Layer 5 of a small transformer language model trained on English Wikipedia (10 layers, counted from 0, width 96).
A neuron adds its activation times its output weights to the MLP's output. To switch it off is to set its activation to zero at one token and run the rest of the model.
A neuron's activation on a vector x is ReLU(gate . x + bias) times (in . x + bias), where the dot is the dot product.

Input weights of the MLP neurons that the questions are about. A number n stands for (n - 128) times 0.0025.
n71 gate (bias -0.294): 146, 95, 104, 96, 126, 152, 96, 167, 143, 93, 161, 132, 147, 170, 96, 153, 118, 149, 127, 149, 131, 112, 170, 145, 194, 162, 177, 98, 91, 112, 149, 89, 130, 101, 99, 157, 135, 123, 90, 124, 159, 122, 86, 156, 148, 156, 153, 205, 104, 101, 148, 77, 117, 104, 122, 97, 130, 172, 120, 126, 119, 79, 118, 125, 146, 111, 193, 133, 146, 81, 110, 131, 148, 128, 120, 129, 138, 134, 157, 121, 110, 152, 226, 159, 154, 70, 94, 100, 186, 145, 94, 110, 110, 109, 92, 116
n133 gate (bias -0.222): 136, 116, 99, 93, 124, 84, 163, 126, 133, 84, 168, 79, 56, 155, 142, 123, 111, 152, 139, 90, 157, 67, 107, 128, 97, 144, 151, 101, 172, 121, 86, 110, 149, 138, 171, 92, 60, 188, 95, 131, 96, 147, 129, 147, 106, 135, 196, 116, 141, 67, 69, 110, 136, 120, 134, 152, 98, 84, 200, 168, 129, 142, 141, 151, 157, 133, 102, 165, 114, 143, 171, 127, 90, 132, 157, 190, 131, 110, 137, 87, 115, 139, 174, 51, 110, 130, 158, 90, 191, 136, 129, 137, 105, 116, 163, 135
n144 gate (bias -0.304): 114, 104, 145, 106, 133, 64, 99, 55, 141, 137, 104, 152, 114, 113, 99, 138, 167, 94, 140, 127, 149, 113, 129, 80, 137, 163, 187, 73, 111, 117, 145, 93, 165, 113, 147, 65, 82, 121, 109, 87, 86, 110, 131, 134, 139, 127, 61, 106, 125, 152, 124, 95, 154, 247, 112, 121, 137, 94, 119, 169, 107, 139, 153, 166, 100, 126, 39, 174, 149, 121, 104, 51, 129, 127, 189, 104, 97, 118, 118, 108, 145, 133, 106, 157, 157, 136, 74, 104, 162, 114, 91, 128, 140, 147, 121, 170
n195 gate (bias -0.458): 94, 132, 122, 107, 111, 137, 107, 79, 93, 147, 94, 129, 145, 141, 153, 110, 103, 101, 94, 82, 155, 157, 118, 90, 138, 111, 100, 133, 134, 121, 150, 102, 135, 110, 177, 154, 176, 117, 121, 149, 156, 73, 124, 146, 121, 98, 122, 55, 114, 48, 93, 68, 114, 135, 124, 127, 173, 130, 151, 119, 151, 156, 79, 221, 126, 161, 167, 119, 113, 122, 146, 125, 73, 124, 168, 140, 163, 82, 160, 120, 201, 109, 91, 198, 111, 92, 147, 79, 80, 121, 163, 159, 163, 237, 142, 40
n212 gate (bias -0.359): 120, 91, 129, 149, 117, 200, 159, 144, 149, 92, 128, 131, 125, 161, 121, 164, 192, 51, 90, 163, 126, 111, 125, 135, 109, 134, 172, 145, 174, 126, 137, 149, 178, 75, 203, 114, 129, 132, 129, 87, 167, 137, 51, 116, 124, 98, 112, 95, 129, 96, 153, 104, 153, 154, 172, 123, 123, 135, 147, 73, 147, 145, 109, 145, 103, 221, 94, 150, 160, 110, 149, 197, 167, 163, 168, 160, 47, 86, 155, 139, 159, 136, 141, 157, 148, 65, 95, 110, 185, 144, 125, 144, 93, 144, 105, 132
n227 gate (bias -0.230): 93, 159, 102, 118, 156, 126, 89, 116, 126, 96, 108, 122, 201, 139, 137, 77, 110, 133, 167, 96, 134, 149, 137, 116, 161, 135, 114, 147, 171, 151, 150, 147, 120, 117, 134, 122, 179, 146, 134, 143, 134, 125, 186, 73, 110, 157, 150, 150, 146, 139, 144, 98, 87, 132, 61, 137, 153, 124, 116, 107, 115, 153, 137, 103, 102, 139, 145, 141, 167, 120, 101, 175, 146, 111, 76, 117, 137, 46, 94, 91, 133, 120, 172, 102, 121, 214, 175, 103, 143, 144, 77, 160, 90, 91, 152, 161
n71 in (bias 0.136): 147, 117, 185, 119, 71, 80, 160, 149, 94, 83, 162, 101, 105, 101, 133, 155, 127, 128, 135, 135, 192, 80, 133, 57, 129, 148, 92, 117, 107, 116, 127, 137, 146, 138, 139, 148, 103, 99, 98, 112, 134, 139, 157, 176, 132, 120, 117, 82, 153, 99, 72, 150, 158, 151, 112, 99, 88, 141, 125, 95, 217, 132, 137, 151, 106, 146, 106, 107, 115, 125, 122, 133, 138, 98, 123, 139, 92, 93, 116, 146, 167, 164, 60, 170, 160, 107, 131, 66, 88, 182, 96, 106, 100, 180, 172, 142
n133 in (bias -0.193): 121, 102, 96, 187, 104, 89, 162, 142, 74, 105, 102, 119, 117, 167, 87, 150, 82, 105, 127, 165, 173, 90, 182, 157, 113, 167, 130, 127, 174, 180, 102, 147, 87, 174, 137, 155, 192, 130, 91, 113, 68, 127, 163, 145, 176, 110, 158, 119, 93, 126, 134, 89, 77, 131, 121, 126, 154, 38, 97, 137, 73, 136, 135, 177, 143, 167, 136, 159, 133, 128, 112, 194, 115, 149, 123, 144, 97, 102, 109, 102, 102, 162, 128, 82, 114, 109, 102, 97, 151, 104, 123, 131, 165, 44, 193, 121
n144 in (bias -0.171): 130, 147, 71, 166, 118, 223, 172, 119, 106, 146, 104, 143, 128, 117, 167, 121, 77, 121, 144, 148, 147, 119, 152, 111, 147, 119, 209, 201, 35, 122, 161, 152, 174, 139, 166, 98, 194, 138, 83, 97, 115, 139, 86, 112, 104, 126, 108, 170, 63, 139, 122, 173, 105, 157, 169, 119, 128, 144, 68, 100, 152, 129, 158, 111, 123, 126, 163, 128, 164, 91, 115, 150, 130, 100, 102, 118, 159, 127, 93, 188, 111, 97, 174, 181, 103, 114, 128, 109, 110, 134, 130, 204, 192, 202, 102, 189
n195 in (bias 0.009): 103, 159, 147, 176, 53, 94, 122, 76, 137, 152, 134, 148, 152, 100, 134, 78, 101, 124, 169, 96, 146, 125, 122, 128, 130, 110, 144, 149, 89, 121, 146, 99, 113, 109, 108, 67, 180, 139, 163, 179, 96, 138, 167, 46, 151, 111, 131, 176, 163, 164, 144, 152, 156, 141, 108, 140, 139, 143, 165, 101, 122, 152, 146, 153, 102, 94, 156, 99, 121, 191, 132, 137, 115, 94, 149, 165, 150, 114, 68, 99, 44, 23, 113, 127, 131, 128, 133, 99, 129, 51, 71, 34, 151, 158, 128, 106
n212 in (bias -0.152): 125, 117, 95, 153, 127, 176, 83, 187, 124, 141, 158, 165, 173, 98, 171, 73, 142, 107, 152, 129, 187, 151, 96, 159, 98, 181, 127, 109, 133, 140, 150, 102, 169, 72, 120, 184, 143, 71, 81, 125, 167, 82, 153, 137, 115, 92, 105, 135, 193, 137, 114, 98, 176, 65, 164, 116, 101, 116, 114, 161, 141, 78, 124, 107, 138, 122, 112, 75, 173, 113, 181, 132, 124, 134, 200, 248, 134, 134, 98, 122, 154, 157, 156, 116, 89, 126, 174, 145, 141, 58, 123, 133, 86, 185, 85, 114
n227 in (bias 0.002): 131, 132, 194, 127, 124, 137, 128, 125, 101, 128, 66, 166, 180, 119, 132, 143, 135, 115, 131, 138, 148, 134, 168, 156, 130, 63, 135, 110, 82, 124, 135, 104, 102, 165, 114, 182, 101, 116, 88, 138, 103, 154, 75, 78, 161, 107, 109, 133, 228, 98, 126, 109, 123, 155, 139, 112, 139, 162, 108, 138, 179, 149, 112, 177, 125, 120, 127, 141, 142, 117, 143, 53, 148, 159, 164, 184, 122, 154, 97, 139, 112, 147, 143, 123, 91, 128, 120, 93, 177, 101, 123, 165, 149, 133, 82, 81

Output weights of the MLP neurons that the questions are about. A number n stands for (n - 128) times 0.0017.
n71: 153, 127, 122, 96, 139, 145, 131, 127, 116, 143, 131, 165, 199, 98, 127, 110, 158, 134, 179, 109, 141, 96, 153, 97, 123, 128, 111, 118, 131, 126, 142, 122, 112, 139, 136, 95, 127, 141, 94, 95, 144, 106, 143, 150, 171, 150, 117, 166, 103, 100, 180, 85, 128, 99, 125, 172, 186, 150, 197, 100, 188, 104, 117, 151, 119, 43, 117, 112, 145, 74, 121, 173, 149, 70, 60, 103, 127, 131, 140, 100, 101, 161, 168, 162, 118, 166, 145, 152, 99, 157, 122, 110, 107, 106, 77, 104
n133: 88, 119, 122, 138, 123, 133, 117, 75, 137, 139, 164, 79, 99, 141, 175, 159, 83, 127, 157, 144, 106, 100, 84, 69, 138, 108, 109, 131, 137, 141, 131, 126, 153, 129, 135, 95, 94, 111, 103, 75, 147, 121, 135, 130, 162, 142, 112, 154, 183, 111, 64, 130, 124, 188, 132, 134, 139, 183, 136, 137, 143, 138, 141, 114, 144, 91, 127, 51, 167, 139, 165, 57, 149, 124, 149, 158, 138, 187, 127, 168, 152, 135, 163, 125, 156, 117, 63, 73, 111, 110, 138, 137, 55, 160, 187, 172
n144: 226, 74, 178, 109, 147, 33, 128, 114, 159, 131, 138, 89, 80, 111, 95, 126, 135, 120, 129, 127, 129, 137, 82, 100, 160, 136, 96, 122, 111, 80, 135, 153, 54, 66, 166, 99, 83, 118, 154, 115, 147, 121, 117, 132, 120, 135, 157, 113, 122, 150, 172, 145, 199, 138, 130, 156, 81, 112, 171, 108, 160, 74, 153, 119, 251, 110, 142, 118, 170, 135, 148, 164, 120, 101, 169, 163, 133, 116, 160, 100, 124, 111, 115, 100, 144, 110, 146, 185, 160, 87, 124, 77, 100, 155, 158, 106
n195: 111, 20, 176, 124, 120, 121, 110, 154, 141, 152, 80, 146, 168, 183, 132, 184, 165, 115, 106, 96, 113, 129, 167, 146, 82, 198, 151, 126, 73, 212, 145, 125, 120, 137, 145, 140, 96, 149, 89, 90, 127, 206, 129, 145, 57, 89, 149, 177, 140, 135, 115, 116, 122, 119, 162, 79, 90, 114, 111, 143, 156, 148, 116, 121, 113, 103, 63, 127, 148, 113, 121, 137, 70, 89, 95, 131, 100, 101, 189, 145, 135, 126, 140, 166, 114, 161, 103, 153, 152, 140, 114, 167, 138, 55, 140, 136
n212: 132, 161, 166, 112, 175, 139, 120, 100, 145, 118, 158, 132, 75, 87, 73, 151, 103, 82, 94, 149, 152, 114, 142, 75, 137, 165, 119, 107, 160, 83, 129, 129, 169, 153, 145, 129, 113, 114, 139, 221, 97, 159, 131, 58, 119, 141, 116, 118, 126, 121, 144, 111, 80, 112, 48, 74, 170, 104, 132, 112, 115, 135, 170, 67, 157, 149, 82, 141, 109, 146, 156, 114, 89, 158, 145, 149, 89, 165, 101, 131, 198, 162, 169, 110, 149, 148, 139, 84, 105, 101, 211, 168, 138, 133, 163, 95
n227: 185, 125, 95, 139, 151, 149, 142, 144, 92, 96, 154, 119, 77, 170, 135, 180, 154, 111, 150, 132, 122, 149, 123, 112, 143, 134, 137, 99, 85, 47, 101, 136, 98, 103, 126, 106, 112, 114, 139, 135, 208, 135, 131, 173, 181, 97, 128, 103, 114, 190, 155, 155, 143, 127, 168, 131, 100, 88, 135, 152, 135, 129, 120, 132, 132, 89, 69, 129, 133, 128, 99, 106, 114, 153, 106, 166, 196, 81, 124, 133, 160, 158, 150, 113, 91, 83, 123, 163, 131, 92, 148, 48, 147, 116, 135, 123

Each question names a token from some text and the token that comes next. It shows the vector x that enters the MLP there. A number n stands for (n - 128) times 0.047.

Then comes g, the gradient of the next token's log-probability with respect to the MLP's output, scaled to length 1. A neuron's effect is roughly proportional to its activation times (output weights . g). A number n stands for (n - 128) times 0.0031.

"ment", then " of"
x: 139, 141, 176, 118, 137, 152, 122, 160, 133, 156, 129, 117, 164, 109, 117, 140, 106, 89, 116, 184, 71, 123, 108, 161, 69, 95, 112, 122, 160, 105, 133, 113, 115, 117, 157, 129, 166, 149, 98, 99, 115, 157, 63, 165, 73, 169, 124, 117, 113, 136, 165, 173, 124, 113, 118, 147, 112, 95, 100, 104, 139, 75, 118, 165, 133, 123, 157, 131, 174, 112, 100, 133, 126, 125, 90, 135, 103, 110, 136, 93, 103, 168, 114, 97, 139, 143, 149, 159, 151, 138, 197, 146, 137, 75, 144, 175
g: 171, 193, 103, 149, 144, 106, 127, 125, 87, 92, 97, 200, 136, 139, 121, 83, 125, 98, 149, 174, 99, 116, 130, 115, 156, 151, 193, 84, 110, 151, 129, 154, 115, 147, 112, 120, 110, 112, 145, 116, 139, 140, 118, 160, 171, 120, 124, 100, 145, 166, 160, 203, 149, 94, 168, 188, 82, 83, 135, 168, 89, 91, 160, 126, 38, 117, 108, 116, 126, 124, 136, 128, 133, 129, 161, 162, 140, 124, 85, 86, 44, 65, 107, 139, 79, 157, 138, 87, 141, 152, 173, 170, 123, 117, 69, 153
Which neuron, switched off, lowers the next token's probability most? n212

"way", then " ("
x: 141, 126, 155, 105, 92, 106, 144, 142, 145, 163, 159, 168, 118, 108, 159, 100, 156, 101, 129, 132, 126, 116, 158, 153, 86, 103, 95, 161, 148, 117, 136, 127, 118, 95, 104, 36, 123, 193, 123, 104, 129, 189, 131, 175, 96, 170, 163, 123, 102, 77, 123, 114, 101, 114, 114, 127, 102, 101, 111, 145, 181, 92, 121, 115, 75, 134, 150, 123, 162, 100, 119, 100, 107, 179, 133, 131, 110, 112, 146, 120, 134, 132, 118, 179, 132, 116, 149, 119, 129, 159, 151, 102, 181, 84, 119, 144
g: 162, 120, 143, 179, 127, 113, 138, 162, 122, 130, 49, 146, 182, 127, 151, 17, 113, 126, 126, 71, 100, 121, 124, 178, 142, 106, 86, 114, 118, 172, 162, 110, 114, 102, 147, 134, 141, 108, 84, 190, 99, 134, 120, 171, 133, 113, 97, 101, 139, 82, 183, 139, 101, 70, 125, 153, 164, 120, 128, 145, 127, 164, 75, 214, 108, 144, 148, 166, 116, 116, 143, 116, 56, 132, 110, 117, 139, 102, 77, 131, 158, 130, 78, 111, 171, 139, 107, 103, 153, 153, 148, 143, 171, 98, 177, 170
Which neuron, switched off, lowers the next token's probability most? n133

".\"", then "\n"
x: 109, 126, 127, 88, 131, 167, 124, 134, 123, 169, 139, 121, 137, 153, 167, 162, 151, 120, 105, 97, 169, 137, 104, 120, 104, 61, 131, 133, 160, 120, 106, 115, 90, 137, 116, 135, 156, 97, 140, 150, 154, 94, 86, 196, 121, 139, 87, 136, 96, 133, 121, 104, 94, 123, 88, 153, 174, 131, 163, 139, 164, 128, 87, 156, 115, 123, 170, 153, 124, 105, 132, 126, 112, 172, 93, 139, 131, 108, 144, 107, 161, 160, 114, 108, 125, 119, 131, 85, 91, 134, 138, 133, 134, 116, 122, 109
g: 135, 124, 132, 138, 124, 152, 137, 147, 161, 81, 95, 168, 109, 152, 149, 76, 179, 154, 114, 205, 87, 97, 115, 114, 160, 101, 145, 159, 135, 109, 122, 119, 121, 112, 109, 157, 125, 133, 111, 105, 186, 115, 63, 134, 156, 121, 122, 109, 92, 84, 126, 116, 115, 81, 141, 114, 155, 206, 189, 164, 71, 209, 112, 143, 130, 154, 119, 161, 120, 138, 134, 154, 93, 141, 121, 152, 132, 115, 116, 161, 145, 80, 87, 96, 140, 60, 64, 165, 110, 182, 110, 127, 62, 182, 170, 76
Which neuron, switched off, lowers the next token's probability most? n195

" car", then "s:"
x: 128, 116, 169, 85, 104, 138, 135, 136, 131, 136, 181, 100, 129, 81, 94, 110, 135, 155, 137, 136, 135, 101, 124, 182, 75, 129, 140, 97, 129, 104, 176, 182, 152, 122, 124, 80, 137, 159, 135, 82, 152, 137, 118, 165, 59, 165, 134, 116, 128, 150, 131, 123, 87, 111, 101, 125, 136, 143, 149, 154, 146, 93, 83, 127, 125, 150, 124, 150, 150, 124, 127, 139, 128, 135, 130, 107, 157, 106, 161, 128, 131, 124, 137, 117, 72, 134, 144, 152, 127, 147, 95, 68, 174, 120, 102, 136
g: 165, 122, 152, 142, 135, 111, 139, 113, 151, 100, 141, 104, 169, 132, 115, 139, 122, 81, 115, 140, 129, 155, 146, 164, 128, 91, 108, 80, 212, 145, 76, 114, 83, 112, 140, 122, 88, 157, 139, 150, 209, 209, 152, 83, 102, 133, 170, 148, 75, 47, 106, 132, 128, 135, 140, 136, 112, 115, 161, 81, 115, 137, 147, 140, 64, 112, 183, 128, 108, 112, 113, 146, 163, 118, 137, 99, 121, 59, 122, 107, 138, 116, 72, 170, 109, 156, 114, 93, 181, 160, 202, 158, 116, 67, 148, 158
Which neuron, switched off, lowers the next token's probability most? n133

" Che", then "v"
x: 150, 137, 116, 110, 64, 128, 174, 138, 132, 131, 136, 116, 134, 102, 127, 105, 132, 150, 146, 103, 162, 112, 117, 152, 77, 119, 102, 122, 175, 121, 170, 170, 138, 83, 67, 103, 117, 173, 110, 101, 119, 124, 132, 156, 119, 130, 208, 146, 136, 108, 89, 171, 111, 112, 112, 122, 113, 164, 139, 108, 161, 78, 131, 105, 137, 140, 156, 160, 133, 80, 72, 123, 119, 198, 149, 138, 110, 129, 203, 111, 112, 98, 129, 150, 93, 144, 115, 103, 115, 129, 123, 96, 163, 132, 94, 127
g: 152, 116, 157, 161, 123, 141, 181, 163, 131, 130, 121, 162, 93, 126, 112, 119, 59, 87, 111, 128, 188, 99, 108, 177, 82, 183, 95, 76, 130, 149, 143, 131, 192, 125, 170, 171, 129, 125, 137, 112, 166, 108, 120, 134, 128, 128, 131, 97, 188, 113, 212, 115, 109, 124, 202, 106, 122, 142, 69, 181, 169, 169, 116, 119, 144, 157, 95, 154, 165, 89, 104, 110, 138, 87, 93, 112, 136, 83, 122, 111, 42, 102, 110, 122, 72, 95, 120, 116, 162, 127, 127, 109, 168, 93, 93, 170
Which neuron, switched off, lowers the next token's probability most? n133

" min", then "or"
x: 86, 134, 111, 146, 65, 172, 119, 75, 162, 159, 164, 143, 116, 100, 138, 103, 115, 104, 136, 165, 120, 131, 96, 154, 57, 101, 141, 124, 138, 93, 140, 145, 133, 96, 107, 126, 130, 105, 103, 153, 151, 115, 166, 162, 119, 148, 162, 168, 99, 109, 124, 132, 103, 137, 83, 149, 142, 121, 121, 136, 144, 93, 112, 117, 126, 165, 171, 159, 168, 123, 130, 173, 107, 146, 127, 85, 172, 145, 181, 154, 92, 143, 107, 102, 72, 157, 137, 118, 113, 109, 126, 119, 112, 85, 149, 142
g: 45, 120, 113, 84, 104, 35, 108, 121, 68, 145, 115, 81, 148, 168, 199, 148, 132, 139, 138, 117, 166, 84, 176, 127, 161, 113, 113, 166, 151, 110, 84, 162, 151, 100, 133, 146, 105, 198, 114, 78, 115, 154, 164, 110, 112, 134, 127, 118, 119, 79, 107, 126, 130, 171, 104, 172, 180, 119, 138, 166, 152, 100, 105, 152, 95, 152, 191, 136, 107, 99, 144, 157, 134, 137, 137, 112, 91, 199, 142, 134, 122, 113, 137, 149, 150, 145, 105, 89, 115, 71, 202, 129, 121, 139, 65, 147
Which neuron, switched off, lowers the next token's probability most? n227

" child", then "ren"
x: 153, 112, 141, 136, 150, 139, 120, 102, 129, 154, 151, 107, 119, 129, 120, 76, 135, 102, 127, 170, 155, 144, 117, 142, 117, 133, 84, 151, 146, 92, 149, 176, 132, 102, 87, 123, 149, 151, 150, 89, 138, 111, 87, 136, 66, 160, 165, 143, 81, 167, 129, 195, 119, 110, 111, 136, 120, 167, 119, 194, 160, 63, 138, 146, 121, 151, 133, 135, 111, 133, 76, 115, 150, 159, 92, 132, 100, 99, 172, 94, 123, 153, 159, 114, 119, 157, 161, 111, 80, 120, 132, 113, 150, 111, 97, 102
g: 111, 128, 78, 106, 149, 164, 139, 107, 141, 180, 68, 112, 74, 136, 102, 161, 152, 134, 127, 128, 184, 144, 168, 145, 170, 155, 114, 36, 100, 100, 179, 128, 131, 157, 114, 121, 126, 102, 128, 128, 122, 86, 163, 123, 127, 105, 178, 148, 168, 182, 104, 152, 114, 111, 148, 126, 82, 168, 141, 156, 147, 101, 133, 136, 138, 103, 70, 146, 132, 88, 76, 151, 82, 139, 126, 144, 105, 157, 124, 115, 106, 128, 197, 131, 146, 97, 35, 133, 101, 150, 154, 89, 180, 209, 124, 66
Which neuron, switched off, raises the next token's probability most? n227

" the", then " f"
x: 95, 137, 185, 134, 153, 148, 155, 116, 140, 140, 147, 87, 142, 120, 168, 155, 111, 125, 133, 136, 135, 113, 112, 117, 95, 128, 91, 130, 165, 123, 114, 135, 155, 102, 69, 112, 148, 133, 107, 130, 168, 138, 107, 150, 92, 112, 145, 128, 136, 173, 90, 150, 87, 176, 95, 118, 142, 127, 130, 116, 144, 66, 121, 110, 146, 126, 141, 149, 128, 123, 144, 57, 122, 164, 175, 89, 108, 144, 122, 114, 131, 158, 98, 160, 152, 103, 120, 117, 135, 140, 138, 135, 162, 57, 113, 109
g: 124, 85, 119, 135, 150, 120, 76, 142, 108, 84, 112, 130, 117, 128, 139, 188, 94, 124, 87, 94, 128, 148, 97, 137, 115, 94, 87, 84, 159, 112, 127, 137, 154, 89, 128, 92, 140, 167, 125, 129, 105, 165, 166, 121, 146, 128, 130, 169, 119, 183, 154, 27, 133, 184, 144, 145, 130, 130, 166, 143, 107, 117, 149, 77, 205, 132, 120, 72, 137, 158, 179, 165, 190, 153, 133, 104, 89, 136, 176, 159, 160, 96, 85, 161, 179, 61, 119, 193, 99, 124, 120, 129, 81, 122, 139, 73
Which neuron, switched off, raises the next token's probability most? n144

"ep", then " work"
x: 121, 132, 149, 83, 83, 168, 121, 133, 158, 137, 146, 152, 213, 120, 141, 108, 160, 100, 140, 181, 108, 167, 134, 141, 112, 157, 146, 112, 151, 111, 156, 89, 144, 107, 101, 113, 161, 130, 86, 79, 115, 130, 87, 183, 121, 162, 159, 153, 92, 128, 114, 90, 116, 126, 99, 109, 82, 102, 135, 169, 130, 77, 79, 120, 109, 153, 131, 114, 140, 107, 116, 131, 164, 151, 92, 131, 112, 169, 126, 126, 114, 103, 172, 73, 119, 187, 169, 105, 160, 120, 163, 120, 142, 91, 93, 139
g: 141, 177, 79, 125, 67, 140, 170, 101, 113, 191, 158, 91, 107, 118, 106, 195, 103, 118, 107, 163, 160, 158, 143, 114, 84, 158, 133, 142, 105, 139, 78, 83, 157, 174, 202, 164, 98, 106, 135, 130, 107, 111, 181, 116, 97, 119, 134, 108, 153, 106, 120, 77, 135, 130, 139, 74, 179, 141, 108, 124, 132, 117, 197, 135, 180, 199, 79, 37, 104, 108, 148, 151, 76, 113, 139, 127, 168, 94, 119, 158, 131, 123, 124, 123, 90, 140, 114, 166, 157, 127, 118, 171, 81, 132, 126, 94
Which neuron, switched off, lowers the next token's probability most? n71

" P", then "al"
x: 132, 78, 187, 139, 94, 131, 168, 130, 161, 142, 153, 128, 140, 81, 114, 145, 115, 137, 160, 161, 121, 128, 134, 131, 108, 115, 109, 101, 114, 120, 130, 122, 122, 89, 117, 53, 132, 128, 101, 150, 111, 134, 127, 199, 144, 153, 171, 148, 112, 138, 98, 126, 107, 88, 110, 135, 123, 108, 97, 137, 131, 102, 102, 156, 147, 121, 128, 208, 135, 161, 121, 64, 117, 166, 139, 143, 91, 150, 170, 125, 104, 118, 123, 139, 108, 132, 130, 116, 70, 138, 156, 94, 163, 127, 111, 128
g: 54, 172, 111, 180, 165, 106, 118, 182, 173, 119, 83, 51, 85, 122, 84, 131, 172, 120, 190, 118, 154, 128, 92, 116, 175, 106, 142, 91, 133, 148, 129, 83, 136, 136, 102, 185, 113, 166, 127, 154, 133, 112, 150, 138, 135, 148, 152, 124, 163, 154, 109, 68, 105, 117, 104, 126, 117, 170, 112, 77, 143, 109, 170, 194, 108, 113, 103, 177, 38, 176, 118, 116, 156, 98, 128, 143, 93, 167, 118, 138, 168, 118, 130, 57, 120, 179, 152, 147, 122, 122, 138, 147, 120, 87, 87, 116
Which neuron, switched off, lowers the next token's probability most? n144

"s.", then " Pat"
x: 105, 155, 130, 113, 163, 149, 133, 118, 114, 176, 145, 141, 154, 130, 167, 145, 136, 117, 107, 132, 161, 115, 96, 123, 112, 86, 111, 134, 167, 118, 98, 110, 118, 115, 142, 116, 152, 114, 144, 129, 144, 75, 106, 192, 116, 165, 98, 119, 86, 129, 123, 132, 91, 145, 90, 119, 157, 120, 164, 113, 159, 96, 111, 152, 115, 142, 174, 135, 142, 104, 109, 105, 95, 170, 82, 133, 137, 113, 127, 118, 169, 151, 112, 160, 100, 135, 148, 95, 77, 125, 115, 146, 185, 142, 118, 83
g: 138, 129, 133, 118, 197, 131, 127, 68, 109, 152, 145, 73, 147, 83, 70, 126, 89, 105, 159, 69, 133, 148, 153, 116, 162, 145, 117, 156, 110, 108, 163, 126, 131, 188, 132, 109, 148, 122, 139, 176, 149, 150, 199, 96, 138, 98, 124, 193, 190, 157, 85, 147, 176, 195, 128, 99, 111, 66, 106, 92, 142, 83, 123, 64, 122, 131, 155, 136, 170, 169, 116, 84, 91, 114, 115, 65, 130, 62, 137, 79, 101, 151, 154, 129, 167, 109, 167, 141, 137, 105, 136, 152, 153, 105, 133, 104
Which neuron, switched off, raises the next token's probability most? n195

" right", then " to"
x: 163, 97, 165, 138, 75, 161, 115, 114, 104, 128, 139, 127, 125, 122, 148, 121, 105, 168, 144, 154, 105, 134, 145, 115, 78, 104, 129, 146, 151, 98, 128, 159, 171, 104, 78, 141, 145, 161, 130, 85, 123, 141, 97, 116, 92, 189, 141, 160, 88, 115, 141, 158, 130, 118, 155, 129, 94, 137, 131, 132, 120, 65, 125, 118, 138, 129, 197, 114, 163, 128, 144, 115, 131, 160, 106, 124, 127, 132, 176, 90, 104, 150, 117, 149, 141, 161, 113, 106, 100, 151, 128, 95, 195, 66, 82, 128
g: 158, 154, 116, 157, 101, 188, 93, 158, 130, 117, 107, 144, 64, 120, 136, 121, 65, 182, 140, 138, 110, 128, 152, 84, 108, 136, 160, 135, 134, 179, 146, 147, 116, 123, 116, 120, 173, 160, 141, 121, 138, 111, 114, 186, 67, 94, 152, 70, 157, 200, 138, 54, 118, 126, 113, 180, 139, 141, 165, 139, 92, 141, 77, 147, 166, 104, 112, 117, 127, 77, 159, 113, 177, 98, 48, 167, 139, 112, 112, 119, 82, 203, 90, 104, 176, 133, 104, 105, 157, 137, 70, 128, 142, 146, 139, 90
Which neuron, switched off, raises the next token's probability most? n71

" and", then " the"
x: 148, 113, 133, 92, 161, 140, 137, 125, 107, 196, 107, 149, 175, 123, 127, 139, 116, 120, 149, 181, 170, 85, 105, 116, 87, 115, 154, 143, 140, 123, 109, 134, 159, 143, 124, 80, 138, 123, 111, 84, 136, 120, 86, 169, 104, 153, 136, 96, 119, 124, 146, 117, 117, 190, 140, 105, 151, 131, 109, 132, 125, 84, 135, 115, 108, 144, 113, 142, 141, 131, 128, 56, 114, 171, 126, 111, 127, 92, 141, 119, 135, 134, 149, 132, 122, 137, 171, 154, 106, 117, 152, 107, 139, 70, 120, 127
g: 153, 180, 163, 149, 100, 82, 75, 168, 56, 132, 114, 169, 158, 97, 151, 84, 138, 130, 133, 194, 117, 113, 166, 135, 96, 104, 133, 155, 170, 176, 95, 97, 132, 96, 168, 135, 186, 86, 167, 143, 115, 138, 86, 94, 155, 152, 72, 128, 153, 143, 155, 103, 89, 158, 129, 88, 160, 147, 107, 177, 148, 172, 105, 119, 84, 97, 109, 120, 140, 90, 163, 124, 130, 116, 120, 174, 98, 124, 118, 140, 120, 129, 156, 133, 104, 129, 144, 24, 71, 149, 184, 75, 130, 125, 104, 178
Which neuron, switched off, raises the next token's probability most? n144

" s", then "ett"
x: 129, 94, 154, 167, 147, 155, 182, 107, 76, 125, 119, 113, 132, 148, 124, 94, 94, 103, 133, 174, 72, 93, 96, 163, 101, 93, 133, 110, 159, 164, 156, 137, 148, 132, 98, 117, 120, 91, 126, 140, 110, 100, 102, 180, 76, 183, 93, 154, 94, 158, 152, 131, 91, 128, 105, 158, 144, 114, 114, 144, 171, 145, 120, 104, 128, 168, 130, 135, 134, 159, 99, 137, 117, 148, 129, 98, 125, 120, 167, 159, 129, 179, 108, 145, 103, 147, 123, 113, 108, 152, 90, 95, 142, 125, 134, 145
g: 148, 142, 122, 106, 110, 122, 141, 189, 103, 99, 178, 130, 105, 97, 102, 130, 148, 118, 129, 214, 129, 140, 178, 142, 141, 174, 160, 165, 114, 100, 111, 121, 123, 160, 111, 55, 95, 83, 162, 88, 119, 161, 79, 49, 100, 93, 103, 187, 153, 147, 131, 86, 107, 80, 68, 113, 103, 127, 179, 154, 156, 98, 174, 87, 149, 100, 104, 97, 137, 110, 102, 109, 142, 100, 103, 137, 138, 85, 130, 140, 141, 173, 207, 147, 162, 165, 140, 118, 131, 77, 112, 133, 138, 189, 159, 170
Which neuron, switched off, raises the next token's probability most? n212

"ing", then " and"
x: 154, 114, 140, 143, 115, 154, 121, 178, 107, 177, 176, 122, 157, 99, 163, 101, 154, 102, 115, 188, 106, 133, 120, 157, 53, 115, 109, 125, 152, 142, 131, 123, 168, 143, 149, 69, 113, 101, 97, 109, 97, 148, 84, 204, 131, 120, 176, 101, 101, 138, 145, 164, 109, 134, 142, 126, 102, 152, 134, 178, 136, 98, 133, 126, 96, 129, 122, 83, 155, 125, 129, 112, 90, 130, 132, 146, 102, 109, 124, 84, 125, 115, 131, 139, 155, 124, 152, 140, 122, 129, 176, 138, 136, 58, 103, 127
g: 97, 60, 159, 129, 145, 81, 110, 157, 156, 143, 119, 131, 172, 156, 113, 111, 116, 124, 90, 52, 136, 124, 150, 189, 180, 61, 140, 121, 101, 114, 109, 148, 93, 125, 153, 81, 78, 172, 106, 93, 75, 128, 114, 183, 82, 117, 123, 150, 71, 168, 173, 172, 144, 54, 87, 173, 73, 146, 88, 133, 157, 147, 95, 189, 150, 173, 136, 127, 172, 117, 102, 125, 135, 96, 133, 102, 122, 102, 158, 139, 161, 125, 137, 141, 106, 126, 129, 197, 182, 128, 139, 172, 123, 135, 135, 129
Which neuron, switched off, raises the next token's probability most? n212